Layer 6 of a small transformer language model trained on English Wikipedia (15 layers, counted from 0, width 96).
A neuron adds its activation times its output weights to the MLP's output. To switch it off is to set its activation to zero at one token and run the rest of the model.
A neuron's activation on a vector x is SiLU(gate . x) times (in . x), where the dot is the dot product.

Input weights of the MLP neurons that the questions are about. A number n stands for (n - 500) times 0.001.
n22 gate: 490,457,491,516,434,483,437,686,518,262,433,447,575,596,494,695,585,448,764,724,559,489,440,824,141,488,473,566,450,429,433,419,468,744,295,480,361,647,283,641,553,419,354,594,582,340,542,429,548,587,437,337,467,352,670,540,379,501,382,432,662,567,141,377,532,559,238,531,331,100,486,520,384,688,515,434,789,297,503,536,375,702,696,569,425,433,535,383,609,462,551,584,291,308,429,292
n83 gate: 365,371,381,289,456,472,608,341,447,803,353,601,507,557,811,687,740,229,707,428,384,427,470,611,408,354,369,403,491,568,369,550,732,527,244,572,518,489,443,787,599,380,469,688,495,509,508,396,527,420,516,184,377,807,679,413,342,307,368,111,427,622,238,359,779,642,317,458,273,557,877,618,423,408,472,346,540,459,601,539,622,441,594,272,451,391,532,567,418,425,328,532,599,432,203,752
n88 gate: 451,619,407,387,332,346,583,634,597,511,752,455,341,600,685,154,480,446,596,466,354,379,398,586,498,727,628,532,567,293,412,405,525,378,182,514,599,554,396,507,455,762,554,628,602,754,335,410,351,392,425,512,394,480,540,316,309,517,411,650,460,465,773,413,176,694,434,530,663,738,601,704,320,775,511,543,533,456,547,403,512,524,410,441,491,456,559,449,557,805,468,518,602,333,599,275
n92 gate: 152,797,570,523,693,570,650,633,695,449,472,775,619,253,486,633,315,554,661,526,606,477,636,739,476,588,533,752,693,252,331,307,558,547,382,714,531,413,629,524,477,324,619,606,536,585,424,586,587,685,659,283,354,323,803,381,262,701,580,793,543,729,693,583,553,464,456,393,611,398,542,549,650,414,572,273,430,492,655,450,384,551,632,756,642,365,481,494,477,499,269,725,373,470,538,699
n176 gate: 337,736,749,690,385,465,692,665,369,482,716,477,371,563,668,680,657,664,544,607,195,491,422,294,625,505,577,517,475,205,473,730,488,718,313,518,519,500,303,622,496,616,445,440,556,552,468,353,423,601,561,624,396,382,674,535,343,418,702,420,731,362,725,446,548,520,355,543,594,345,188,537,752,408,498,775,494,385,779,462,442,464,567,676,331,613,614,542,590,483,526,412,423,409,579,207
n182 gate: 491,576,404,603,444,447,578,606,591,797,618,726,516,408,395,517,176,266,549,743,612,390,329,535,150,367,562,807,584,419,631,578,622,414,574,679,314,597,252,595,628,413,458,238,734,617,700,887,356,592,693,501,213,429,539,386,401,562,535,599,671,440,595,663,895,481,590,401,484,732,555,604,372,618,452,289,635,656,539,417,347,611,488,373,434,516,494,574,380,854,685,483,733,594,338,487
n185 gate: 518,515,402,610,464,397,265,406,403,422,476,663,742,432,517,496,541,312,797,498,584,508,768,754,308,521,451,511,305,275,370,577,773,852,379,729,399,687,537,741,489,529,477,393,623,509,465,440,696,488,521,542,404,413,300,350,275,309,468,573,377,514,260,476,687,256,394,529,378,617,554,514,434,574,628,583,775,495,636,295,597,215,512,460,472,301,545,428,648,435,453,472,585,593,657,387
n213 gate: 697,838,629,443,458,419,504,583,458,731,401,502,630,213,505,520,510,465,854,528,701,486,465,588,629,486,527,585,435,532,490,533,664,458,313,735,306,505,475,556,692,650,628,450,574,331,408,585,574,375,783,519,660,539,567,606,444,425,902,654,581,579,455,566,389,308,420,291,497,604,609,139,631,597,739,471,657,327,568,456,538,459,542,668,601,137,466,697,720,473,596,487,887,507,453,614
n253 gate: 544,628,617,521,248,262,452,799,489,310,541,343,305,557,585,496,396,403,576,506,595,129,423,336,491,489,292,644,666,402,611,350,410,428,525,261,448,478,405,449,225,672,599,495,377,590,548,322,690,704,491,566,461,294,84,460,508,534,234,634,449,465,459,490,400,253,528,595,495,468,658,754,725,236,481,429,394,475,448,588,306,588,655,789,307,361,686,530,369,449,456,826,659,368,442,645
n22 in: 547,544,502,535,348,615,618,389,424,547,517,191,524,543,422,632,548,603,618,382,362,375,675,678,287,315,340,524,797,338,479,539,561,391,489,462,511,684,793,542,612,476,742,571,479,838,505,653,389,593,527,490,313,435,466,586,496,540,618,240,503,448,497,478,563,415,478,369,613,259,525,448,488,448,391,491,351,547,496,649,493,503,172,444,456,413,736,504,483,542,348,386,148,645,396,527
n83 in: 605,323,336,677,310,150,488,600,793,477,503,579,525,601,158,563,408,573,480,469,509,676,746,734,352,508,492,453,506,244,486,828,454,544,440,328,628,415,637,573,818,552,551,437,410,758,564,677,748,608,355,644,365,350,523,221,310,646,407,680,323,425,646,700,587,447,330,634,522,526,468,325,642,500,557,668,595,488,637,530,333,604,404,516,339,476,581,718,381,477,423,527,329,515,572,581
n88 in: 597,302,225,487,279,356,639,617,234,421,561,380,657,629,561,628,337,548,452,472,462,534,502,487,621,407,529,523,511,626,545,546,437,508,506,490,383,498,537,682,463,683,468,400,697,517,704,452,366,441,556,363,285,636,620,405,525,646,452,532,611,449,653,475,367,389,410,525,549,587,495,560,408,369,574,337,361,264,449,265,332,402,591,146,354,477,680,521,567,472,528,174,376,203,581,665
n92 in: 523,511,121,716,471,545,367,584,238,726,629,646,624,603,466,730,518,553,593,384,561,422,350,576,421,487,510,634,536,605,673,316,341,337,610,673,472,557,684,562,844,376,419,340,316,570,583,429,602,411,789,377,360,425,474,432,645,681,423,522,439,223,607,466,603,561,350,477,616,533,577,507,791,580,379,656,554,482,530,368,352,479,400,400,514,449,395,519,493,156,444,824,413,437,567,564
n176 in: 622,238,684,180,636,666,750,554,404,286,459,403,242,496,476,450,283,555,432,555,668,396,681,586,378,522,430,532,736,599,526,274,427,697,602,573,479,783,506,613,536,270,400,581,630,656,630,335,473,380,494,713,570,812,377,254,368,349,546,412,560,518,464,321,409,465,481,335,359,609,631,687,267,430,522,534,440,553,404,453,476,564,359,366,576,707,405,408,219,479,583,598,456,381,345,271
n182 in: 443,544,488,534,524,541,721,468,552,716,635,399,655,541,724,708,373,605,473,750,729,442,76,461,666,514,591,415,221,467,569,367,485,525,582,479,367,382,498,569,510,510,625,527,353,599,336,429,573,184,333,512,490,547,376,655,674,287,316,469,838,397,471,401,415,502,217,665,554,663,538,335,280,625,468,444,442,617,508,390,461,571,398,543,654,693,282,682,615,404,634,584,777,512,385,285
n185 in: 444,366,547,609,732,597,469,583,467,373,397,616,404,846,480,663,645,416,494,585,814,578,455,397,491,518,520,549,564,626,671,481,552,673,530,487,336,727,436,671,290,556,432,478,282,335,479,463,634,276,535,534,390,560,543,413,524,377,350,354,382,520,419,435,604,616,369,550,477,743,522,574,466,419,649,419,667,449,520,405,638,390,574,666,665,308,443,616,743,400,495,574,592,496,430,551
n213 in: 505,448,601,569,578,560,721,488,549,256,296,355,902,539,548,536,407,373,379,684,654,556,469,270,479,531,583,448,519,378,385,695,403,346,242,709,221,413,301,512,601,380,332,400,351,716,313,309,383,564,450,626,537,276,515,372,690,338,242,670,438,503,564,178,621,854,409,626,504,369,284,566,399,394,629,460,563,364,492,383,468,628,450,555,628,576,600,514,248,507,327,325,380,494,355,671
n253 in: 474,311,561,361,684,446,865,445,549,720,503,422,384,270,314,471,2,497,266,422,527,679,446,686,279,469,623,449,585,581,656,362,523,303,368,508,299,466,588,564,589,544,209,392,612,623,623,581,532,477,547,599,504,378,525,563,619,681,663,376,427,571,400,503,760,732,660,444,373,737,369,522,283,732,494,601,335,404,448,667,232,673,392,327,509,653,499,426,576,631,454,635,428,599,441,423

Output weights of the MLP neurons that the questions are about. A number n stands for (n - 500) times 0.00093.
n22: 588,528,688,609,582,746,323,457,557,463,464,574,673,400,480,540,705,559,262,374,331,651,647,260,563,359,526,653,346,566,431,267,555,321,443,497,392,638,620,424,721,481,548,522,645,251,403,554,463,797,525,312,517,699,405,621,402,289,424,454,419,607,259,647,455,468,363,292,668,539,487,328,694,275,621,381,623,622,455,273,602,415,467,451,584,500,241,744,566,668,543,422,416,245,886,405
n83: 449,306,480,541,638,419,592,337,566,498,528,521,599,782,559,550,498,487,203,704,504,463,491,562,768,463,475,625,212,463,780,569,728,336,756,194,297,599,534,583,373,549,397,482,568,381,577,424,469,483,370,502,608,322,592,519,499,367,453,671,283,781,224,493,373,467,264,407,393,517,662,731,459,342,471,562,679,329,737,633,608,356,507,629,177,579,538,505,366,337,516,453,789,48,635,383
n88: 361,455,415,481,415,208,437,577,547,726,435,352,604,607,356,566,347,463,420,479,505,275,434,624,405,467,297,394,671,498,466,462,499,381,397,386,680,522,824,419,321,866,702,581,697,692,483,515,398,410,470,769,572,358,422,358,572,529,566,337,637,816,452,394,490,402,461,516,817,519,657,456,358,518,542,322,576,771,487,548,461,589,681,506,466,777,299,296,592,578,527,388,337,431,384,416
n92: 244,618,217,501,737,474,721,466,404,816,589,518,619,524,526,545,197,542,545,668,309,501,322,401,605,666,262,587,407,752,525,400,408,211,407,530,600,688,506,639,626,219,459,561,594,295,461,368,512,352,530,457,619,348,524,670,531,423,537,456,691,533,470,443,706,494,317,368,331,455,441,436,405,470,748,552,622,626,330,351,633,432,180,228,329,291,546,427,434,503,717,371,363,382,436,505
n176: 381,642,696,556,467,519,396,681,632,694,749,119,370,266,471,618,379,483,492,316,648,426,91,765,740,685,505,770,532,445,417,586,445,707,393,302,532,709,289,344,376,838,400,397,589,382,546,541,362,498,443,468,397,228,662,525,485,674,676,481,718,519,625,526,516,310,332,380,566,415,515,545,671,340,654,696,473,421,404,651,476,567,563,519,461,391,559,417,636,509,419,452,612,241,589,275
n182: 628,224,555,665,437,548,540,672,614,443,637,452,430,629,489,630,670,429,308,563,413,528,549,287,555,196,626,973,319,314,394,498,461,646,384,210,740,667,503,565,509,526,600,158,356,277,480,548,485,389,423,456,530,718,474,378,539,471,671,331,510,547,408,327,114,435,511,168,457,487,452,522,644,370,691,412,542,198,912,593,539,444,406,347,342,578,421,598,442,325,717,648,381,575,529,555
n185: 396,480,592,437,424,555,403,526,526,441,313,409,745,443,494,525,642,485,611,810,619,424,126,342,429,536,471,235,532,428,496,431,270,254,331,672,753,593,466,684,594,486,236,848,555,568,342,460,472,493,459,597,441,437,500,573,346,503,585,465,576,610,349,500,559,436,628,641,529,419,456,606,520,385,358,464,390,401,395,344,511,590,219,613,632,331,502,460,588,592,407,35,337,599,570,668
n213: 760,616,330,369,474,233,383,623,424,337,612,726,376,508,504,521,625,564,575,465,577,594,574,385,339,506,393,248,643,356,431,450,319,466,690,265,423,737,474,811,301,618,506,361,493,529,688,543,428,591,547,422,659,478,662,686,582,379,590,526,833,508,309,244,428,476,657,405,560,623,572,753,435,626,293,479,436,590,763,706,524,727,702,674,519,596,796,610,413,439,746,276,396,568,476,677
n253: 597,514,713,554,480,721,419,756,524,656,388,392,375,703,501,854,821,476,528,485,657,257,434,484,473,526,428,631,623,471,247,655,398,736,617,326,606,307,382,781,537,319,466,699,370,686,866,685,607,576,417,279,550,254,473,510,680,620,538,365,464,437,705,404,512,287,556,461,697,646,359,627,594,266,218,457,377,621,690,490,449,668,518,384,530,399,440,519,590,614,464,388,402,589,643,638

Each question names a token from some text and the token that comes next. It shows the vector x that enters the MLP there. A number n stands for (n - 500) times 0.0096.

Then comes g, the gradient of the next token's log-probability with respect to the MLP's output, scaled to length 1. A neuron's effect is roughly proportional to its activation times (output weights . g). A number n stands for (n - 500) times 0.0009.

"er", then "ay"
x: 695,634,427,489,707,599,405,456,596,538,360,434,512,285,387,484,524,311,403,410,568,531,446,654,570,548,420,491,504,374,567,467,680,407,494,389,458,402,339,484,561,648,456,500,571,385,374,526,302,614,469,414,465,366,504,442,497,450,418,466,461,497,593,597,673,601,482,553,511,336,469,621,656,405,533,337,542,549,364,528,470,516,274,284,497,540,595,488,386,413,293,453,503,621,705,294
g: 143,574,627,443,439,428,467,557,694,317,507,701,449,531,400,433,618,658,622,543,522,408,590,313,438,651,424,490,445,470,407,498,365,509,528,416,416,618,599,545,548,538,659,551,497,335,482,638,440,599,495,406,526,313,452,527,215,510,452,640,349,497,410,599,615,473,291,563,477,533,489,325,400,580,323,542,336,683,782,590,361,669,608,544,446,641,501,545,491,580,611,397,333,439,546,561
Which neuron, switched off, raises the next token's probability most? n213

" att", then "ire"
x: 825,709,281,356,659,564,285,370,485,406,737,452,591,331,593,579,406,681,525,448,476,636,618,500,419,593,398,460,462,221,352,445,651,617,484,477,433,476,531,624,614,488,507,456,628,371,482,483,500,553,492,498,364,692,555,531,491,313,411,483,549,454,526,424,558,359,457,516,487,425,350,524,704,437,497,611,388,311,619,459,531,444,701,335,497,478,286,425,447,448,457,385,583,606,397,434
g: 526,528,697,393,654,443,666,502,458,446,521,647,536,741,543,637,457,468,565,533,571,283,563,428,578,341,622,460,373,372,478,265,564,326,496,536,250,454,477,632,401,382,517,414,389,629,518,526,422,544,496,439,568,478,752,448,541,356,504,577,578,553,324,432,519,530,362,553,608,516,314,307,596,616,387,337,567,605,445,534,654,439,648,560,439,554,392,393,515,495,710,571,816,546,400,283
Switching off which neuron hurts the next token most? n185

"oth", then "in"
x: 488,547,578,407,392,477,414,426,695,417,557,534,552,515,657,474,598,562,471,645,459,668,388,391,562,530,505,444,576,480,537,407,639,475,462,459,490,637,274,566,694,525,315,629,472,607,476,514,535,243,453,564,567,549,576,620,395,418,439,500,576,547,525,411,427,409,360,559,464,536,437,559,443,687,512,434,544,497,508,537,517,493,527,573,501,503,523,448,720,302,553,436,446,345,560,370
g: 351,322,393,553,385,266,694,523,591,529,536,421,477,515,361,427,615,365,402,517,527,343,528,720,541,616,450,468,344,568,642,572,410,570,517,428,808,502,732,506,473,593,257,539,363,452,474,395,632,479,511,360,689,515,589,526,404,414,458,455,608,391,645,608,342,664,446,566,586,527,313,490,451,419,387,411,483,514,538,544,366,622,721,354,358,511,412,416,437,616,702,621,529,648,367,617
Switching off which neuron hurts the next token most? n22

" was", then " per"
x: 577,343,215,427,457,408,612,475,446,274,557,380,500,470,477,544,539,387,452,533,616,309,284,566,665,484,464,471,489,613,557,520,296,287,495,465,519,547,597,612,664,748,528,368,638,567,492,410,454,362,506,543,661,404,462,538,636,542,504,458,462,552,466,337,692,608,384,491,662,429,410,468,287,297,616,517,619,383,503,473,519,496,474,353,507,395,354,422,578,592,538,482,614,538,546,603
g: 366,456,344,344,550,510,506,620,463,759,384,450,430,460,567,411,448,486,335,480,651,348,682,503,254,557,330,471,322,396,477,426,438,510,460,494,577,686,453,447,424,518,338,684,499,406,517,548,444,431,551,632,318,653,474,615,669,514,677,464,496,439,549,396,348,423,564,508,688,383,583,473,384,434,518,600,707,655,663,504,845,498,356,555,625,688,560,414,612,369,482,577,663,446,562,438
Switching off which neuron hurts the next token most? n88

"op", then "p"
x: 433,571,292,517,491,628,733,294,440,507,476,369,552,615,583,639,554,537,435,546,535,420,332,478,611,361,572,453,474,287,479,463,607,330,439,517,500,400,661,424,454,479,592,543,377,461,397,395,475,328,493,491,481,612,619,550,630,453,510,436,599,594,540,312,659,652,508,500,384,508,488,622,348,713,381,524,627,464,530,487,545,635,591,564,502,532,566,546,725,614,555,367,321,617,517,796
g: 538,580,405,543,671,521,368,504,415,479,584,389,595,477,273,460,607,415,449,503,584,502,417,470,366,310,298,553,314,425,551,501,511,506,529,522,594,372,470,254,495,447,413,490,429,463,559,558,406,493,602,203,274,632,424,353,453,441,388,574,445,447,655,525,418,497,409,433,430,527,484,474,589,663,225,394,576,344,482,367,362,648,482,220,465,504,327,502,491,589,435,552,282,448,647,817
Switching off which neuron hurts the next token most? n83

"um", then " T"
x: 415,889,333,656,476,500,575,484,241,562,638,594,423,606,418,482,430,483,457,536,424,458,501,351,493,463,434,463,454,592,439,533,518,457,469,457,443,327,762,551,561,606,515,593,378,577,429,493,527,624,477,483,619,616,785,477,439,436,438,457,512,503,485,394,330,489,501,547,625,395,490,645,479,585,403,547,550,220,640,564,504,747,626,453,496,514,447,586,695,611,600,400,282,512,525,480
g: 363,412,600,526,564,603,767,634,531,311,523,337,654,657,654,523,522,467,393,571,283,631,613,286,311,607,486,470,392,682,403,592,571,409,382,558,536,523,568,597,521,386,389,489,491,510,488,491,481,462,474,584,328,668,515,455,656,535,429,628,464,360,561,483,534,276,428,543,791,456,537,452,377,379,590,466,582,654,489,377,361,450,419,277,625,350,695,565,549,628,510,485,528,568,625,258
Switching off which neuron hurts the next token most? n176

"n", then "an"
x: 558,510,507,373,394,550,464,504,512,423,368,336,548,348,451,669,270,545,371,442,435,442,605,494,539,553,564,459,563,454,664,477,638,436,446,404,657,368,621,544,221,473,817,504,541,605,391,609,724,603,464,506,536,614,281,528,632,611,452,478,436,536,350,475,470,642,477,541,473,421,470,755,532,585,479,561,424,499,529,548,475,489,475,392,497,476,537,477,331,450,476,564,380,352,563,315
g: 564,324,588,248,725,556,591,674,420,542,438,533,345,550,535,441,599,488,552,598,505,442,324,324,360,641,579,525,631,516,404,420,520,693,463,561,569,605,511,482,496,435,458,573,534,616,529,500,526,387,593,702,430,746,622,519,344,342,516,480,434,511,585,383,519,649,414,491,322,750,508,553,447,386,124,359,483,382,747,314,548,431,414,558,506,405,448,471,693,543,590,366,519,412,476,448
Switching off which neuron hurts the next token most? n253

"\n", then "=="
x: 539,436,460,435,519,519,650,186,510,439,524,500,429,395,394,382,453,502,413,418,442,463,561,437,473,510,634,485,649,495,582,511,429,565,477,561,548,435,422,354,552,473,459,448,459,510,533,533,528,421,593,527,508,458,613,540,550,475,532,626,562,461,420,870,449,478,606,529,411,471,449,553,595,557,515,492,492,370,479,525,519,575,478,418,504,398,555,509,387,651,443,319,521,631,456,486
g: 489,407,508,498,433,433,692,360,567,501,498,411,439,612,503,726,562,690,504,471,663,519,285,541,496,629,647,435,528,578,601,462,270,558,488,513,472,464,500,600,507,217,606,606,488,311,259,537,604,479,495,554,516,351,411,581,487,392,585,482,419,602,489,462,661,514,384,646,662,710,490,465,731,501,494,356,589,723,470,877,584,454,638,464,349,461,488,479,340,529,413,559,377,498,657,400
Switching off which neuron hurts the next token most? n182

"ang", then " Ph"
x: 546,487,546,534,564,507,587,512,589,569,554,558,441,601,397,452,250,453,468,512,592,574,286,278,600,336,738,475,649,651,461,503,543,142,506,501,198,555,645,586,638,439,527,565,542,403,469,650,357,351,494,445,400,568,391,445,604,529,472,531,429,463,755,341,407,490,616,571,397,502,436,601,226,419,463,491,382,384,372,523,502,608,428,443,498,554,540,557,339,265,546,553,442,484,500,202
g: 443,437,577,521,525,375,370,530,575,442,449,738,497,551,575,517,258,467,355,469,498,614,434,390,516,349,383,573,547,601,524,425,582,548,556,513,439,449,555,289,153,363,408,344,417,493,485,551,561,603,541,576,538,580,326,514,708,406,663,663,569,309,303,544,495,378,388,449,572,501,559,651,396,640,450,491,681,573,301,272,569,356,431,759,647,329,640,632,580,430,611,431,514,449,507,451
Switching off which neuron hurts the next token most? n253

"al", then "at"
x: 515,528,295,258,701,428,490,549,613,547,679,618,529,234,293,536,379,480,534,479,335,542,427,533,608,683,512,460,475,677,575,419,446,569,535,450,525,370,629,560,485,534,626,526,366,459,405,538,471,508,469,524,590,433,726,348,394,539,433,492,484,539,600,516,589,470,560,599,524,635,506,644,397,432,398,545,379,318,597,532,493,534,460,489,498,590,253,492,647,463,459,474,260,454,497,427
g: 436,493,408,501,335,307,565,290,544,573,507,579,374,394,397,411,581,500,496,474,634,376,596,227,506,219,613,467,545,675,485,425,629,525,530,508,481,461,638,370,447,534,435,511,329,638,622,681,463,501,461,440,702,512,371,656,637,439,480,353,337,509,328,704,529,504,307,515,623,614,465,598,722,356,556,495,601,479,619,576,637,573,640,546,536,366,562,548,477,555,218,519,497,682,622,640
Which neuron, switched off, raises the next token's probability most? n92

"a", then "'"
x: 537,486,646,403,581,463,466,454,533,565,439,604,438,571,501,462,449,517,552,406,402,551,426,531,575,518,591,448,522,537,614,505,473,393,473,472,579,683,705,491,557,593,478,573,490,501,315,479,505,599,462,510,540,544,321,495,513,341,357,561,427,469,419,503,428,544,348,622,600,518,510,457,607,484,542,489,498,575,524,547,503,433,419,438,505,495,416,586,415,614,454,577,492,440,547,531
g: 565,407,451,575,609,458,402,594,490,716,267,631,500,589,459,341,340,406,552,403,360,312,584,493,656,536,535,478,481,349,673,595,230,439,545,469,543,499,545,698,230,474,536,542,666,672,620,570,423,469,581,559,510,566,380,489,504,555,529,444,445,515,371,549,566,467,570,475,465,271,466,516,670,416,230,339,487,596,428,511,439,419,323,499,432,610,568,389,507,413,365,120,426,440,404,398
Which neuron, switched off, raises the next token's probability most? n88

"ers", then " |"
x: 536,541,338,672,543,513,345,449,454,581,244,440,497,557,374,584,578,619,521,343,613,418,392,427,545,457,582,459,417,466,593,413,323,433,491,476,715,695,619,594,684,576,454,575,505,377,269,500,593,428,462,369,370,346,658,543,625,455,591,493,450,613,493,532,687,524,367,539,615,361,569,464,621,400,380,491,568,442,567,502,513,532,547,529,505,428,333,501,608,548,381,405,447,686,617,670
g: 402,561,260,630,605,753,482,581,443,515,614,462,509,435,304,355,511,406,638,553,449,620,586,467,357,409,454,515,587,751,625,707,553,664,543,413,484,473,567,368,255,419,507,490,613,381,273,420,382,594,372,474,345,426,563,503,322,338,449,555,472,463,507,461,420,479,543,611,536,671,682,703,358,394,630,518,642,582,526,400,657,511,383,329,515,488,375,451,488,663,371,622,405,541,318,610
Switching off which neuron hurts the next token most? n92

" Con", then "vent"
x: 882,510,546,279,568,718,478,544,538,660,411,505,484,558,489,427,653,636,477,652,362,602,509,363,494,524,471,454,616,452,442,312,470,465,577,397,492,475,504,460,659,676,515,475,571,374,553,354,392,564,474,575,400,677,527,415,488,683,498,483,424,537,527,480,473,465,431,547,372,530,405,427,581,337,580,554,494,138,539,507,477,581,687,445,497,511,422,480,539,585,530,596,395,573,528,449
g: 488,527,300,377,581,611,557,508,423,663,569,606,576,395,410,558,591,496,342,422,561,541,726,388,614,386,392,542,413,760,414,756,473,433,484,528,552,329,500,381,692,415,408,556,437,409,555,352,494,660,486,638,699,691,588,808,524,337,455,519,423,420,701,546,399,548,425,513,458,354,765,396,428,451,363,415,431,608,513,408,546,383,506,340,390,583,429,467,493,532,384,389,612,460,382,665
Which neuron, switched off, raises the next token's probability most? n176

"ar", then "am"
x: 470,571,373,324,600,407,579,476,652,558,674,426,459,286,336,436,769,308,415,528,486,670,516,540,645,543,383,487,488,627,651,562,576,499,505,486,610,210,567,481,543,628,406,507,457,336,380,568,353,348,493,436,627,424,539,521,392,376,364,518,509,506,478,626,676,509,298,596,427,511,625,557,626,568,429,455,433,329,317,537,478,423,593,332,495,586,408,599,356,434,436,507,521,693,527,579
g: 304,481,480,429,382,512,465,490,426,382,580,455,642,650,418,148,406,653,541,289,413,586,352,536,695,700,463,501,549,510,459,881,415,317,506,531,629,539,387,664,476,468,585,430,493,610,436,577,632,354,438,285,711,479,547,592,558,418,481,600,436,585,645,617,540,572,407,494,516,442,466,650,552,575,501,628,487,556,590,481,384,617,423,279,479,529,349,407,404,601,465,475,594,319,566,356
Switching off which neuron hurts the next token most? n83

"|", then " Reg"
x: 732,513,439,453,527,448,545,477,481,484,525,520,579,566,415,367,477,535,422,507,430,443,422,511,499,446,472,532,539,455,431,493,591,547,467,573,437,541,511,339,536,420,724,418,466,476,576,375,422,455,501,498,753,538,614,549,599,520,363,601,502,515,489,444,480,365,408,607,466,528,454,440,472,497,555,520,526,413,452,517,430,544,417,583,510,478,714,490,445,601,466,384,440,550,490,602
g: 494,335,575,522,492,770,461,427,573,431,417,397,452,639,337,491,496,389,614,509,414,568,748,468,293,464,587,534,657,407,379,766,510,474,481,646,682,479,459,473,508,414,507,313,466,475,530,366,699,467,508,612,467,513,623,412,286,488,571,453,441,424,377,640,509,512,631,490,571,593,400,455,264,565,712,494,533,386,619,367,333,184,496,288,483,362,518,464,531,468,376,323,624,477,405,632
Which neuron, switched off, raises the next token's probability most? n213

" under", then "gr"
x: 479,506,637,558,509,544,595,327,570,619,521,439,439,461,383,567,557,675,599,540,540,319,567,244,500,537,472,470,602,438,489,385,589,496,532,507,352,592,321,382,609,501,646,446,460,687,400,350,345,481,495,496,520,440,344,435,759,680,563,483,351,484,587,346,762,363,369,494,455,375,421,308,435,374,450,571,260,540,455,462,483,541,330,307,505,540,581,421,377,469,643,420,285,725,480,430
g: 454,478,573,555,673,609,401,601,643,275,571,583,460,551,540,383,471,640,658,632,485,491,441,482,465,492,828,566,508,566,567,459,609,379,534,561,513,361,498,321,463,558,560,559,373,434,545,632,622,518,638,294,467,442,195,520,349,452,502,540,358,240,432,498,583,352,730,435,496,547,523,584,174,477,519,340,412,659,642,549,255,606,408,450,450,386,515,440,444,495,647,506,553,512,368,401
Which neuron, switched off, raises the next token's probability most? n176